Layer 14 of a small transformer language model trained on English Wikipedia (21 layers, counted from 0, width 96). Numbers have three digits each and are written without spaces.
In attention head 2, each number of a token's query is one row of weights dot the token's vector x. The head spreads its attention over the tokens so far by the softmax of query dot key.

Query weights of the head. A number n stands for (n - 500) times 0.00036.
q0: 464435599553549598669711725658571729377521380668448603434329666371300363405530555362428564432598483696478459555652436460742330446479394692341601616527329457407653539524548465677487489333434432234446474631637423430341500609452393631514654489424600265488619687553548375459581511636265454376
q1: 554321350452553585427633539407495432490556497434629730442599529626589609472614342549563491500481495441637395503314441558584529612466464503529405513736431500516596517513405465406620520560711527534524451398381344589407658492545365495524558553503366456407394453533699639430458438510669468599
q2: 250607601471581460504473322563555239866411525596720271568576451504418411715544509613520221523400482337435367367390670639358450555425575275481435416520576464789353254459628462423200525504464422485629636446412634496831414556443716585508185472563554564706519508493321419419625590452447539511
q3: 741591315393516657436519657295455686333610454431427559566480400639441677460437326588496675724504616614660586533685250500661563488717477604435411732525361416373548662682179652410889814373532606550496500437485492565308365512463626488488773753560378420530516370596614586484313620549599379519
q4: 441733603552453523537442590372476615489456367546504644565171442565366577500368390357515539648722647559408739615739445289539482654571525591468287662453623586429205415500473569570644524568276554504347339415284362737582511534415433691621572618489430518664689683660369496408695535560465731500
q5: 387473573453624470380432336793509517560628472334477349274520606637672562601650328455581423269405362299514620674452729446383382497471475429500532380618613337394672424611641640408420619418507659428550628490512526579634433588548493625628546541403434529218542405568411497305384545560455559554
q6: 379335503406639585645642630489393436542623578356692626562603520801393503589547485545507627567556570296542293510346195490469477456452381366422523575759621466571428558555573573537550603688644661487813589503673520427405389425542629424689518576520533432467457287613571469535379500369423420571
q7: 411362581520427424479824500611387479405599582518610377631674682511628813399560402677568560574382557475504513405581339554448553547442279431551448559666434641504612697419564430426628691493475219580699709451367716507293582601622523423325603544626451401366406384609619460569420489561555269685
q8: 347453567483676636331515269701346604521600555458384330812397688704541670496626566399451622537269585400438404446453526492628544402601507555413547455533336655601683674475518540386638756438420467570507743533643522327605470432589353231541673657674429630303606324699350508488312457493379430604
q9: 628391289688403622669421627264627416629384300567567739493627397425522618519373705616470550282557538391326458271458590478409493611577581593610656599371539483390522357552571464637311431534294704654327469446479364387308559559458438695330555274441576648591364511336640553643444332605431374595
q10: 448729733424398447575453482512472593560592617276529633507360644527222392568727287471368523478416405526415363668396577470465386598450439493202377459632573445638405524479608719555665288473527508424545571670316438531695381338585429507838576534455363364460668508764638435240500454341504412457
q11: 546649549436625550628463611507587327586472542437566644509402425692608336478547555255509562552622550552571382589355344465542644384697646476386584719296561603559446565556549317528540467440525614479587272528581394506653565657316639503558316494651633539527537529575524478340366603367529528440
q12: 423546442620522478459673621678673522514259415752521416754605785436460584369621702465452473303547493551492361636466464340611395727564401425475375497458615663717590513398674366464575500530756582662411571522655572492330522705638555347387389451478621702421395617665567329807553393535519558511
q13: 545606554413446663610554683345509394540611331569544554347552519460654560588587518559481416538503239605430302355407399536654624604568546397571512536439625607532546646558535478478429392644750461560606531475518327394367548588557712303433396543552577469424220556407764450639566527393554510553
q14: 510519468442458361418621497426445370447616692490500500459576503429354470314399536597355575642481491552460611604527349526588561408425616513525418609591586524331188423472650426490521603410507496407425594574521551611533163523710573355233581470536390418479765447619447550352323232398347432535
q15: 634681612429599389571524187559414537637533500413299533521537527509689266553466507512556535536551497473459434497560744395345446395526523592414420560469530556454432489459470362458633233363416480452439317730411333409515521488541549355491382547370530524349566734514538403462619557462589473597
q16: 568660344532429625283638477441439606418514424479596622457399507652592564451426029513590604595752568476475571370311426410696480601704599577480463459431540491315667481664264487503497587682521553409483339286471406616462555417564278507314592546510493298423480703554628655426454550490504500371
q17: 332411394359613434508580520443600173527500612416552642408738524534590525629454505882438380467303558264449450327343431687368573384500398288437468394386508545631496425516490391318549591643588368725648633427343745298549430425606896265666346639479642378553424278339332504601361483391479201638
q18: 601823469445404578623370500549497608590479471475344417490450405417469399369454715258465577510695516601284441640594679239449452588406624731571595494218541581287425529467656527655639342391382430391381437621523339741595398493598481672528357382362535584500534696493437460464579580390427738429
q19: 547267533412647341419539623712353471465536634467663522475597556590384477578452428840470404543303290301737386590466475596409536216496451571518348388781560369755593590524540428432227692597597825404705623496480611485438500345485717482637457470629518560476600608483472489530403584455565417605
q20: 519301478562598680403700371500378593379632570360360357568617690657578592572657190482639625574515413172761317508546478631392526504479461656482525569781243531422723473358446551335603504541584831485493665493441671382410645451446524405760564447654566479492467584368567496496363465680442515647
q21: 399521455434577348624423587291577354561378359511529630380698435288623279351405809565356512433548331798396606477247629333500363477345604518590471497301580559571333527457803386585265358510481354533365356452570379566364560371527472544459407204485608648528390588493311500727681282511519419565
q22: 552363352479481372454519494479665280500420483480481410415619475426639440480360842565418480268551439597634632583513650326692346451453484456563576602336636404429404391509602478474488589369483298605435387516354478533542533382564607753388605290365535616378614483548351423543380510568328311478
q23: 568586413388490490523251657248583386509445425593421658421536194440588335387356661613493479348647506626406586513358612362598494533387603614418370582261579386526384304702610327503446390584523435551484328477457395577421480404554642670516339671414584481532427477582441500580641551553561503525
q24: 406405493487548394612684577347408427477510588511598503615766625586493583465595293825584515583633300203662332479518545454391455370366457442517500597588602741580461541490635609466674537647635698568647646555370609547402476281478585620661433425584493634478534415562696389464336493580467393644
q25: 588556560648395565271416494438411521483630331407450485482608512600603639571571333325543609253440434527387699569389551463427668441623448343491580418446562399518568519448471593524368410547428510685338343476480446628684479679472313347551510397549624421493455382415605603581578408564389644474
q26: 568336458524561586480557346524427458441487565397412300838662635500516574474488439475507722529583491293618531684645384411341642444513456532566462503743786542546513411438669593307714435309527500589559656532570647416362373309524448436561430604546387550483526383564497383470540381488415677538
q27: 473346357487739728428672391350285491337723528408531460395633465922603710825580451682896651625412721200514487384416416673542558354578474518583583588517346346518537639444320518487438709562703450504757451446483619607468374463369610380593515583796723266548324196294689727560449626718730433535
q28: 223689658673617567443604487585453384655474389608619533596402481323437462655668274554453629690510469424425403313637412557359484409541316258372545525571571482460365455358484454448491486621409441626487472520472555480440444560651377360516660384677447395514435395515648394575626407424359222589
q29: 560432490453582314517497481722362570669543584517604629587541532400314352378503438503547612460608601470528361592417599254573378439612401679523484444323581543473656485376569487595469349540565693533403396669569601400426443497701589365648253377409745526518500705478424431699757396316396484632
q30: 457364699506506481543500488461308421453585551425592581441819571481321311348380356594525545467476477539569713597272536555399657318319445372412562540469628553445457589442658419455621439525562425425356460645583560516322396386433426500566559563552612353582506559509619531481425456587605326488
q31: 472544400588551472781654517312464618653393584731517445612585669320451439404588738577578621396548240309576371532478590468471352617678383674557564497685429626535482529227656634562571452526629605531378466389353691453444504288398437631528579367461597564496603696357663389453489554331555497547

Each question shows a short text with each token's key, already scaled and adjusted for position as the last token sees it. A number n stands for (n - 500) times 0.0052.

Then comes the last token's vector x. A number n stands for (n - 500) times 0.0095.

0 "able ": 430409529503548403382459389641395356452525546472469571561379419590547630428498465376403445482521
1 "to ": 498364487525550421405503396640387328465530575500436519582366400595560628432506469433439510558526
2 "vot": 597404556444558485358452415584469315523390566458456416548376426569580605471540552382405472534506
3 "e ": 644448472512506441384471453572379322476507553441537409559404420588557635372515543396418416491507
4 "for ": 489495427574562416400477368627383342479537554518548385549367411597542639420505467427417495510510
x: 615567460560455528441433468538363499569401526453531419535550446492640570354313649442470381506623590748416465580522581444683470536627604637534437585059596432521557583464789498455446333485579465434403505539471584495302495555522506522306749334476416539670547515408508610480555392433391637443
Which token does the last token look at most, and with what share of its attention? 4 "for ", with about 30%

0 "red": 487445537517414471402551510593456196465524606399472536582560464548559531497456531434322481484569
1 "; ": 524401510495559396372457385638406355493526550472423480579386399628589626441508472359425479528499
2 "Mon": 562420516512555463401456471619412208404428634449455457527437480518479511469464533404391414500569
3 "um": 535445436456525530456523582545525235451394534382466443550462584511388572478555569325420390457533
4 "ent ": 536542415556579417411461435606451322471529513440598357529443505525480637413583494342400355465493
x: 630701605733612325524506511532489539516364612424485346412463544431459496539553717482552593462474645626290463575541451478519408510524518492511515730240464421470496631534796495494639268571366346486394422656357640507481499623493407626409545431445467488709609588502555473368701447607497585422
To which token does the last token give the most attention? 1 "; "

0 "were ": 419402537474556399377478372666389360453483556449440545598378412606558640427505476368383440492533
1 "cor": 453367551352412532352445455628424260477451501439376537504437443605554565453547516388454404586529
2 "r": 569443492427459560495520432574487221412439467516488431568568578478507572536480547377277399449631
3 "up": 643528504475520523401474480555547239374449604451568457477489568494539537472512490358451281596605
4 "ted ": 516507458557562406357439419619363336471498557480578394552375418595564663409475441402386389509550
x: 426586465581463516422443555585470476664433607458570293412583497444546540335460703479440400405605656744420436489556484535651581468518432593455502554168478549563670662436759638376503249471491359409346599603550489551368418687443614570327594366500541489601521607420418599458645429488411616454
Which two tokens does the last token look at most, in order? 0 "were ", 4 "ted "

0 "New ": 508427476566503441481426436613531255333594521338438489546539510472454539473494422359475384483573
1 "York ": 563406519509503427425427412616439315407548579404408472566445451584551607462509445293439387482516
2 "Y": 599443515443500512468429539562517228364317535384463472588499537498520495471519529312496465493506
3 "ank": 551472487441548531540477499498573208470472608314541452559457650534526475554578595402427535506501
4 "e": 505478491469497481472534532532514214399461608396575445483561598441470494501486536457329383362574
x: 369739457415479526522356417504478341516407551531504465366602493415457379460309542378601580355433520680506510630521610515576420612495474586350566603482429415514595650619577637491395239502613192269339502641538546712454467630593359611400505463385491416665597537536564341397655455518404556504
To which token does the last token give the most attention? 1 "York "

0 "York ": 457412542489513437424436414604447335433525566438417537567437445598556606462513476319436427481504
1 "Y": 520444535447483527508446551553516234387351538424416512580513542502518505476503560344483503470493
2 "ank": 555464521417515533559464536509578239461462581363472474552483646527497482537535600417420506471491
3 "e": 548458489470469502489513545532498250393451591416532475493564581452473494498464529453333406375550
4 "es ": 492555442542565377404450419639391356468535522445598377525433462555534606435497463391439446464512
x: 447629423611427366535424501546518424663373503503526289433559548495542544424405657447539429458410642820313547550480493479493346438476411488471510519189604304583598609542698529485463229454490324442335391621398560505463369563587552566299520416427561510758625594509632612465585423464484491470
To which token does the last token give the most attention? 0 "York "

0 "the ": 467399524527575373371466341653406333443545580523454583598362396602553658438500487350406469522518
1 "li": 437354459403497479398446551613487210472477529348326548597518462544514529397495505332449502484601
2 "ard ": 519392474563569400349453402625399305416536581501465425570358445586491651387466492361408357468519
3 "to ": 563416428559583414381487372640366312501529567508544362584350387607566654408508463423416545539526
4 "si": 505503488470516391453357425506564197429451524453655510445459565626495576425439470338397426377559
x: 662484460744535586438642318566560433577487388511447450417520508340498522296290568485644514407578483549459555636443585478673407711486433742512387584435554398546653529577608595623471299665626471478295511810641498599376487303574427531460499449496541392537381636508596538441636543497506630459
To which token does the last token give the most attention? 3 "to "

0 "his ": 486390518513565362403481360666371325441526561518467585599355420610541651432485475358377487492503
1 "a": 464320540421530370460424462695520296463420460503464523581543515560346552458405414411398459432676
2 "ut": 546405394518528431349509514530552169449532540415383481489548515464418453396540559419359378518602
3 "ocr": 541456553489395531526617590541437160411524520433449468434593606444529446542530608491387339420543
4 "atic ": 494474414602601365365483391666390304459543507534515321554424476529481645433542466346379462513513
x: 482683506474611395481444449614351491625432611380631222298471428418573482376443558562483524558658640658352498598479494489651397526684434550368591592140438581492585554468735567441411229489551319488421342504467566502405412548466454504429545371416470438666575610487445575387510515435484657463
Which two tokens does the last token look at most, in order? 0 "his ", 4 "atic "

0 "ies ": 404330549481569327319450308757299194419492576439423594605335389650571719370520465263326435441507
1 "five ": 518281502518609328349391292769269217420508527420428468560369440658547724424472417268328349473522
2 "con": 562289506441556461402397412817374196332423532413430436648298377598583618473312297386379411350668
3 "sec": 523323632363557510440256537431656131240554270325650424421557639511472302491528491376462377636612
4 "u": 612550412305435479241374506419527151354351439275680360447518474572473469285584344293467288498608
x: 373606423527509574501457502515388373515531451420397494374516526402442566420329597590624596565498688603474382624476463454605474635309468691493404509650406625499606715485733519502458340544713341386206296568469721575383578407531615500409484434599563327516659629495415462581563424566610626561
To which token does the last token give the most attention? 1 "five "

0 "Se": 491479522475433528414495496584466195368442611331462573502570536532522490489543538425319511503525
1 "ig": 555391518519454500426504525644478247301466590418509523539567576524490512539480525360363431548593
2 "ne": 584480501527500397469482410666512226325522633367504504503551500528512529501431454412396442503562
3 "ur": 576538488504546446435500420593481203387448573334533467547563555516467548490447468395365403506590
4 "ial ": 481533437584574399411494386687418269392543539491501378519483531512481600471515444350435392436532
x: 506641421562569428508467351549371370565451577477597278347488526492473506389384555506457485507631650755254464606466550569581438606611429527421502569162537451540582672579704561409470235504551258442340420544500592550416349531561465606303449444404433432725577544555508501446600486438440495392
Which two tokens does the last token look at most, in order? 4 "ial ", 2 "ne"

0 "king ": 442390530509544381379465375654387305459517560466448569568399422593544644417521484337365444464514
1 "posi": 576447542391412482457379382596508287307515521439383440460477486617536584478423459317449439403575
2 "tions ": 562397491516548378343426401629388319434496541447419427567394427594550636388491478358384415459534
3 "on ": 546425459564577389390448364661367357475556549493535383577364397601541673416492449380398491511515
4 "the ": 483488424609616375379451335642407319442565557559516365548434445564516664446494500354408471539518
x: 553570361593528471508457437549389538609398572445671394342382498479530574408285548487464467579648655722369530518450569417558426583655495516362462584057476459478717620486674583433511319573445383381472395613520610434399422564531496554327602319396406407686563540567565525524552426405392502404
To which token does the last token give the most attention? 3 "on "

0 "eb": 458469488496486492383493422574470275358340533458442566536507522557563506500533573400445426502532
1 "all ": 510396515517565411412460389631400351451488524444438477550427439575544623467498476365445411468489
2 "All": 544484519494426488479523499578404248405369602462551509543487485512533504500524608373404471528492
3 "-": 503459464504566435433418433551513348443533581429530391554525504511455599487534485316334424520570
4 "Time ": 437573457535518434481454459598415334426567465422600384520459476573537607477456455352441446395520
x: 331615568626492391472457439505583514569466445561445421470540463546668503506399597543472403514524510677207584519504511330520437462522411509577464523175562292397486512596707570405569209489533300522311312507627481596361373538541430526412449493416507453697455648614630582309560421407477516313
To which token does the last token give the most attention? 1 "all "

0 "acc": 421475527441417525380468456627444165344452540377442483561515472590577580467537473432406417625545
1 "ept": 521515510554454494477507424699478217306516617337478483480547449521537551460503401436363380605478
2 "ance": 588401532506489539401453461644452179400580599358441450505521498513541537468532543366405348408554
3 ", ": 587433453555585367363447367668377354468520545460556385580379403598559653406525469341399477501503
4 "and ": 516494414563592370366457371676374339481556544473595366552394420594537658415524449353383482502511
x: 504606386658478478496447455518399404559373622441579437487613519483502571378291647505523452562537670747417483555459503440540407436660481559462514580152527454482646664470758606530511268520556357448401352703399493452297360643491529649382690334469411455674579550489555586475530472459429548434
To which token does the last token give the most attention? 3 ", "

0 "aw": 451464554432437559413455431584414231339355520351385517535496399587662609476464493402410386577463
1 ", ": 521365508504572377366443360663379347467519541466390503590362383623572669399518460342390478502497
2 "and ": 585374461536579377363461358669366339480549552485453442589367393615557675411516455361377493505509
3 "had ": 544471425511551443412501398658396286443511561443481401612362404633562716449428424421317465530529
4 "a ": 490531369592583322393488326689397325413545494562534379559380446608486648405444405417438497497502
x: 549656319633395496520484382655369554585416445476545264408396511585570482410430614575461433568580577682397485538521589487656296746598412520516511562139527527574558716462534650460433409438536319370429404577505573436278491542539535549350543462526442447777598645469564589526522483432397564393
To which token does the last token give the most attention? 2 "and "

0 "through ": 430377553485553381363457337673366311449545577491420602606315363651581713401507462333363481514496
1 "h": 485267540435516553365420500624401143375364528475442564541476493558463603391479444318335387570528
2 "ear": 635450511466473474346476432545490175430332555381445408526401423543572575404484535341275290455609
3 "t": 535526449481481533438479470556511099361502595468504376423608538467471563419489578397302227475611
4 "bre": 488442593444368590565550494631450207465606468326513417434710575372581472599467498399240468359560
x: 463614523548595328481477412487540273650292524461364492507671560459458435573357481617431583548498296697412499659458609457567328632405555504562523559331395381452589628535482730536592284597687394477374446715434470581477462357554443557267526470615336548482582620557582557370417327473381547426
Which token does the last token look at most, and with what share of its attention? 0 "through ", with about 70%

0 "writ": 476461526457470505412481469582514260394524557384485506592550492515538510483525577360353388425558
1 "ing ": 496383505526548390393470407621382359467522538465423513568393420584548625423508478378399452492513
2 "on ": 552389479537563404415477394634388365486551544507487449581375415587536647436494471392412496505510
3 "G": 462380481474484494449470524524407224365424510558520441485482506545495519472440508365366438564514
4 "ir": 530472483394467537487481495499520179433485465415593404504480510539548565494467537362408498495522
x: 493535420592583544512250408546642446490486669628492446352530525463544463462425573420548511482640597757402500543500661390361494596353585596448588439424274514448632597517702690580487528606399514506324275699573426594498456482470264539426565472378444400522800697502590430347473439546506592422
Which two tokens does the last token look at most, in order? 2 "on ", 1 "ing "

0 "ad": 384467545572524442347498500646427098419395614219535605565566409520550533488467460352347308487613
1 "s": 457407499515542432374536405600364045426486569305419497559526378538599610515362431385380312432593
2 ", ": 623347472536596340326439325700342298463530565456446418615326356641582705373528463300356471501497
3 "show": 637459510489530492342368395707442216390460663414511378583376397632610699407477552356365269511579
4 "cas": 556472498524680483309387409626626162313503643383652418496532510477573593417435504399375327713598
x: 422650446428435540605524480502590520622276471462665494608595438410485397501429567560481629374459543696544494521538575472625363685444499520529550421531508471397835671510618405534517231658644472414327492612557598521490450401531459490318547218592368410605539572641437628394607587649489572706
To which token does the last token give the most attention? 2 ", "

0 "ov": 476463517510436448416514487604406201410475590430494526521546522535560535493502554385353450583524
1 "e": 503441488536479434410502456616415226393509637416453518542506484524560520460445544420366427506580
2 ", ": 579401482528567390384460386633397365474514542465462446576388412590550632420517473368406479501505
3 "ro": 669456517440536454395437481645432286454448512391512401499465491584534555467464413365452442487579
4 "ot": 545520525452507466424437476547564271415432609320636497566469548524490523469512584390368447459561
x: 299558451775611384532527536435397390444449598541512563528408374506537333267471712416499536300505401640419458513544532412560332498564544589426670474441545560510745603536531512538547339478555163439259486690376609494397495444564361608433499311525492525528562642595506441483608504530472625350
Which token does the last token look at most, and with what share of its attention? 2 ", ", with about 70%

0 "n": 448441508505471464425498395607418214405463567420391491539516467548564566486422443395372402564556
1 "'": 539437490512492429359449386596451232449446573442434456544478453587592591451479463370394416511581
2 "s ": 550379463545568378387479378652387343462543542501486435582386428584540645430518484366402482505493
3 "191": 517419524461488476480480523524463177447464584352513390554513562509420522478489504367360417545451
4 "6 ": 494524430561570343390418391632407345417535471411562379493444492593531614442474444337449414475521
x: 490664446600555480420420399573449509624349588548562303372488461480487564399388656503565532647496652725229535597495430490527383521484512570389500517241601417492723621530676513535515308474554270429403360685487513468324375659574442548365567435463472394717571661573527648465624502434458537416
To which token does the last token give the most attention? 2 "s "

0 "on ": 439385538496563373372463353676378329467536571484436582586350393637571675422510472334393473499508
1 "the ": 521364493553600362361458326664398319440552576546460520602362406611553675435504497340401467528507
2 "is": 576416536417455498521430544604534165434512563293332527527494516583533545488357545334473452446607
3 "land ": 616402481552600367363420420613410272463554576394501328569442468548500576393511474336406330437583
4 "and ": 504479395562589380373444352659379345499617578509572349575378400587515679407516454362353518494534
x: 521589432593451435500420449548362420575421599485526507463663338570604569434301643536520500468560599669388548519485482452570417431688434591491523552069455556443628624468831626411474290531552369439407428765412524435383414500476470616445694385564487525704447620480410553453466481489405533459
Which token does the last token look at most, and with what share of its attention? 1 "the ", with about 40%

0 "J": 483454529470436460470552486558506146331297637404350509630515501606643500503465565349403492489503
1 "ers": 443342456506500420458506421622362134384488668362445472575511485533577561459414539381349427459532
2 "ey ": 602349491568579365362439370678383307402536596451465412576396415602555667424532455313372412505495
3 "at ": 565416422535571391351433357671408309464547542468568381613342374644559699410548473328400494510497
4 "this ": 522506395563556309360427335638388263354575484534539376529459459620487684407418495326423452452509
x: 453602316521435553388523413563441591459445430489686432286467480437538494392435549557442464520629613552274544524463541501544446769590504498521508582110539450519646625453606604478514322569590409405464407687552589490338388709520415480494430384550426341726560684586614540442437379410497569295
Which two tokens does the last token look at most, in order? 3 "at ", 2 "ey "

0 "/": 460393546487549405369448363675403329453501538443435554589395411625565658436528451323389458486498
1 "; ": 538386514471549394375434371655396343475525542454411477601371383651595642432507477331414495534494
2 "July ": 612384491476579409364393420616450309388502505433519382622391445610489605403541383332453458456480
3 "30": 596468454496556498519469660537533239367417578214534458492557512509539547437421468423414420553436
4 ", ": 460538428527560386394381406637441358422478494417598398593346406644539665396500454332428483486481
x: 536474438663544566562548432494633375437414452546610429360476372441428630483316572622449443568540519660351513561558406530579382533448421522538526507260543388468620673402720469491478208508508440358446250714356592571372405675419439589262627380529388479675578716555591521524631503528531508508
Which token does the last token look at most, and with what share of its attention? 1 "; ", with about 50%

0 "igh": 474386526484511545390447430622435294358382516423424553521463445546588618488442511416438363511575
1 "ted ": 498372507520555395387468396641390347473523540470431503570385427590547644430499469366399431470524
2 "F": 541387522443475495451488499548405215325340586512524461518464529520488522462499554369416486548502
3 "let": 553477537484451513575514504469582271395552501312527479468539547399425445526472539482257462455526
4 "ch": 465529514448487519492501552535502262420496712418569427529549546466482542486536599301374449544490
x: 401478559470413487519494503447492354574489447553434541399374518473405396404493671507443484383437514662448597667571658434522308542598540598534504391378470286492577686405610629654652274315435312354304381666448671548521533554591375620362542382677573384497504412547419526350587502565480766649
To which token does the last token give the most attention? 1 "ted "

0 ". ": 420386527473541387357461377669373336488518536464439563585382382640591646419522484342402462488509
1 "His ": 510381454527565343430536357694337294425503489589529487600352484597513647464485507396387515494511
2 "major ": 510368473531590411385491342664382297369489479519487419610327459553478645475476462394406395523528
3 "le": 610425528445466538394448540624497228355325615395466418522455490485502449449430522300467419482593
4 "ague ": 476501417571611408360472381630376330339429514522549338531386464572522631447495481326410386485467
x: 409661524519414366487475400544427493438400538493630321364487525529648465381584626548508436528636685745336543545568496388447414648699423563385522544246481554507687592502638465497519279452554246521406490589400604637414395569456257500334503425490576382704600580546550696461608396546542466511
Which two tokens does the last token look at most, in order? 0 ". ", 2 "major "

0 "th ": 437371526499560373372452351673382303438529536463441571578378408621546671411510460317373430462514
1 "|": 517405543379461440433379372692412313415519440352373490579417417667565636445481398331396454465520
2 "\n": 580401458543604383333459346647386304465514526431407437591380383627604650406505457357395438510526
3 "|---|---|---|---": 641504410453487394385450427648367296390477405463564404569363482649590606417406452340345408499534
4 "|": 520546466448515404424425440606427264440541472299659446564362418613562610399485439299361407439518
x: 461551422780456382428444448419519345506468503550443377423607369461443514348286663393458452649565533697402312550546411419614335450635569550455693475459447481593659688418632478579656318559531499437271478761467593591286309555441454688337490465520533498585569577536439398441503507534467518531
Which token does the last token look at most, and with what share of its attention? 2 "\n", with about 60%

0 "les ": 433386527497545378376464385666386311452511549457449560578398432598540627417514471320386440457518
1 "in": 480365543454496407427381497625436238428430623484376556558424490605511590425407519362443430549576
2 "sec": 593426502485507470428379523463545231390505438317478519458547582425385392473499498465312429549617
3 "ur": 608465522489493506345425478502447244429387517318450428446563525529483481412538395400400322596527
4 "ities ": 567526453560575377349455452609401285438514531405637375492404491546510633360565484396417378517522
x: 551658424578501331468417494680474419627348588431533339443623523504443464400499721464456542494532624713372425502525442507556430520593421602522575546357531523577730645516742481342469241522602395523226383597424620500321365711598422594403527394503612524649527669487398621431563472563415566546
Which token does the last token look at most, and with what share of its attention? 0 "les ", with about 70%

0 "the ": 466398525527576372370465339655405331442545581523454584599360395603553660438500487348405468522518
1 "Li": 471464457538492467530548539547484150342429648348469525537558566426439440414538384441407558458572
2 "e": 567443518489468452482477603582527210390452557313439454564477581476463459458410447433325400408661
3 "ut": 536476475555519475439536556535525161444562657461533469449502593444359491437554504461267400549564
4 "en": 538550491504437480518570590515424186426516595472553376425616642431429487491490551447308398494633
x: 436850477505375421589445339446553490677519370537479526390568629497365487514358609448472478364511643512380449656418612398552473600466244694444401545496453379306470695561610611485511307523490340457305320679561628521361449397531538574497555367626499545551515436478478403340630347499477612447
To which token does the last token give the most attention? 0 "the "

0 "ating ": 438394526512562384398469383645391336463530547475461580558377420585528640420502470371398445474510
1 "\"": 519396509508584395385443347659408388488541565481467500593396420612554638466484419360396489511511
2 "gener": 570372524434529482386441490524542268477431596433388482554472517536507561504423512329296482483556
3 "ally ": 567459442559580387369475356654410335445511560484498397540402461553539629410526451413379459545563
4 "f": 505487512460465464366464453572371256385378553547576393525454522521521556474463573370336449513555
x: 502560423573402469604474410459430469352315417517556447341536489474531519352397632497372509542669515574416525680324566357602485596523347549394456442315550422443687586453595676435653324546563321500314559691432405518434439422766518587292601412505535450426551668505539288388551314461365662499
To which token does the last token give the most attention? 1 "\""

0 ".": 418396501484534385355463400690396281456544553398444549580418407613563614404529449318389441512499
1 "9": 464437462508544448433411486586421178354541526334507445473574510567539560482438350415362391637513
2 "/": 560419500486557412364408402671407278421523437369483411602422488612528624479546383347381386519539
3 "10 ": 562502458535594377390400373642399254409498497387491380525443460625549655414500407357468381477488
4 "|": 515532409495533396396398389678399274418529467376590395575366408612544596452479408332432446480533
x: 513618369654442428426458397446491357461452543505514323415622319527571514376293630387463423577523609718425492522346422324580372599526516564467621499374581413509550669454586485495562233707613375430330457842396588510290454522453456620234603442480421474589467591561488546406505517532514509482
To which token does the last token give the most attention? 4 "|"

0 "ow": 508428552500437492385434374639416223325379668479433547515511439573629593482453572374331416556535
1 "ever": 525443534510502436354417378601435146411510656409424486576448412588608600445403487424378470543586
2 ", ": 603379477533578369349444363670367335469519551463452438600356381626578667394514463336386477502498
3 "he ": 578461428524567377402472401701331254385431545477554390549432420617598658462439458342402516567546
4 "en": 585497396469490376378428457677402284450389551452715330559409478621554595429479512373385537555603
x: 528585300593406434488566260362552397447392406437467505437545462441578582469450652498637463424597588551326530575410527350548437632542171529495385500469471588379553747361632611522473342564583303343328381631383602477316536385590587567375544224605613567480508562457574471464588422543457564401
Which token does the last token look at most, and with what share of its attention? 2 ", ", with about 40%

0 "to ": 439400531499548411386472375631406338462537582477438586580366400610568647429515481371403498518511
1 "d": 485417500449462509401390446625497263376530579477431550533489501566527592469478476393282452502628
2 "ev": 567431537387425528335498408578436251541442528463433450554467495596570594493529561336400453463594
3 "al": 615466545405446550413454507592466187446435578378524477504569501539552498476515540355438389533573
4 "ue ": 524488450585557393361439410614379358462514609486606381535426420584534646393474432374417414483505
x: 487636455639412441399414415689486508618396566415613317375624543368588576456457623361491484356487632656366540565537553541574473525559416621436481555188449539570592635489753453451532217554598336526380374709502624507300370652452542557417458413519532540771540585487445581545615523503478586474
To which token does the last token give the most attention? 0 "to "

0 "/": 458388548487552400362445356684398321451501540441431557594390407631568666433529448314384456485498
1 "10 ": 486374496506574384387400371647408264407487522389440469564423435654557651418497444330440418466484
2 "|": 593401485435476425411414404678396268398498480353458447600385390635558590435448419339410486473522
3 "\n": 614450438564613381337463352637394302469520537445528387573390398612586639409507467361389440514524
4 "| ": 481544390586620343336447410665409359454512555466580396578359431627565622412524461303444446551511
x: 549550387693524401458468436455511427539350472499613383440399448462385639392222627459444464633579726828406406549545392495530389480567414534413439564338464389616578691503646542466560315486479383466354384588451559401285368621491526615349714391530372451692555466648505565536591524502418568512
To which token does the last token give the most attention? 3 "\n"

0 "sp": 513436470428384528480520418584412224272374415456395515507562544532558546471508498403347405529495
1 "an ": 515363503524566370372460378657381328462532530452408498583385410607548650424524465336402449501504
2 "over ": 585385484527551396368432389628392353454536573469467475596357400622552680399522449362381492502473
3 "hal": 613399513388531487359397501510495216422378490421505348507452506565466554371505448352391438467514
4 "f ": 538573475512575419368369380548432325450525522407620369554378439588508633371478411410369399412541
x: 454724481607472618541375516471440445377576586540472415432664569466547534403441698471567493450528402691470381502542392521539476622529492584483494603338637377423648661451711486431487164446568418495277399821473569418369394634637524530400550462577568362583604670498559475600724501557429606465
To which token does the last token give the most attention? 2 "over "

0 "tic": 431448521490537458347458392618467229437527592417475521533462477561562550481511545378416387537553
1 ", ": 515386508507565396386457378637400366472516543468410506576387407593555636420516466360402469499503
2 "un": 613438513423525433384424436614444349494404583396403422582420467611562569453537537351427454570577
3 "fil": 631452497467515486330405468540508335447422633511546383559442552533528514480500568333366409536594
4 "ter": 564517528455491473409481476533485249461462651363632469500512508509522550436538562382357373571513
x: 518614377554628398463454422471491380691414551482614613220573581313432354308413650463545537371669562587537477635533478344454470611470505572565509576443423545543610644502594535543517315483460342386292469679499575651400304505531487658301498329734609543585585511411400421553611552641552646459
To which token does the last token give the most attention? 2 "un"

0 "all": 466458566469428523384471475604434182385374609327460537523520475577584540509484567363404372518541
1 ", ": 515369508505562380364452364659379345472520549459393505592368382618571660405522469342396474501501
2 "he ": 582414451519562376420481409693345269394440534473472425560432427616589646470435449351421521552541
3 "continu": 662473460443496436313401489586427293476380583361559445612358431606602554392477561397403459548522
4 "ed ": 507500414560542403372460444598319332466512560449629404591331401638615662403433515423415433471541
x: 451530422610395538404376539486397444577336498486495356440639501464629479333384669561543397449589653650338468468666501468778617467575344594504599495307457560562696549491644628308423368446567405482318639560612544564342485687607568650310623429557586521659469602427439555567658360461497588422
Which two tokens does the last token look at most, in order? 1 ", ", 4 "ed "

0 "from ": 450412541492557402394469377634412366466524571494438569580362400616567651435503474372399494508501
1 "cri": 471438470439516458384436440522454225392412581519411507488453478572505520435384615363433406463536
2 "tics": 607442492478488459414469530494475245409386566388438474499485517518567487437429576350395360418565
3 ", ": 570426462529564402376444379640371378504523515481539394565391403597561631410514474365395492520499
4 "with ": 520508436566566407375457405632394371477498544503574367548360409594546640396527447416387466561484
x: 565633416611398529482427520546441462583401623457643396501592469430572609418368773451513423508636624705562397632497451388521424433615535591469457596209573435530541697417693456510494288541547376427367370572418517456287415567448459623256737337413397499659625543454519614459581440489421609497
To which token does the last token give the most attention? 3 ", "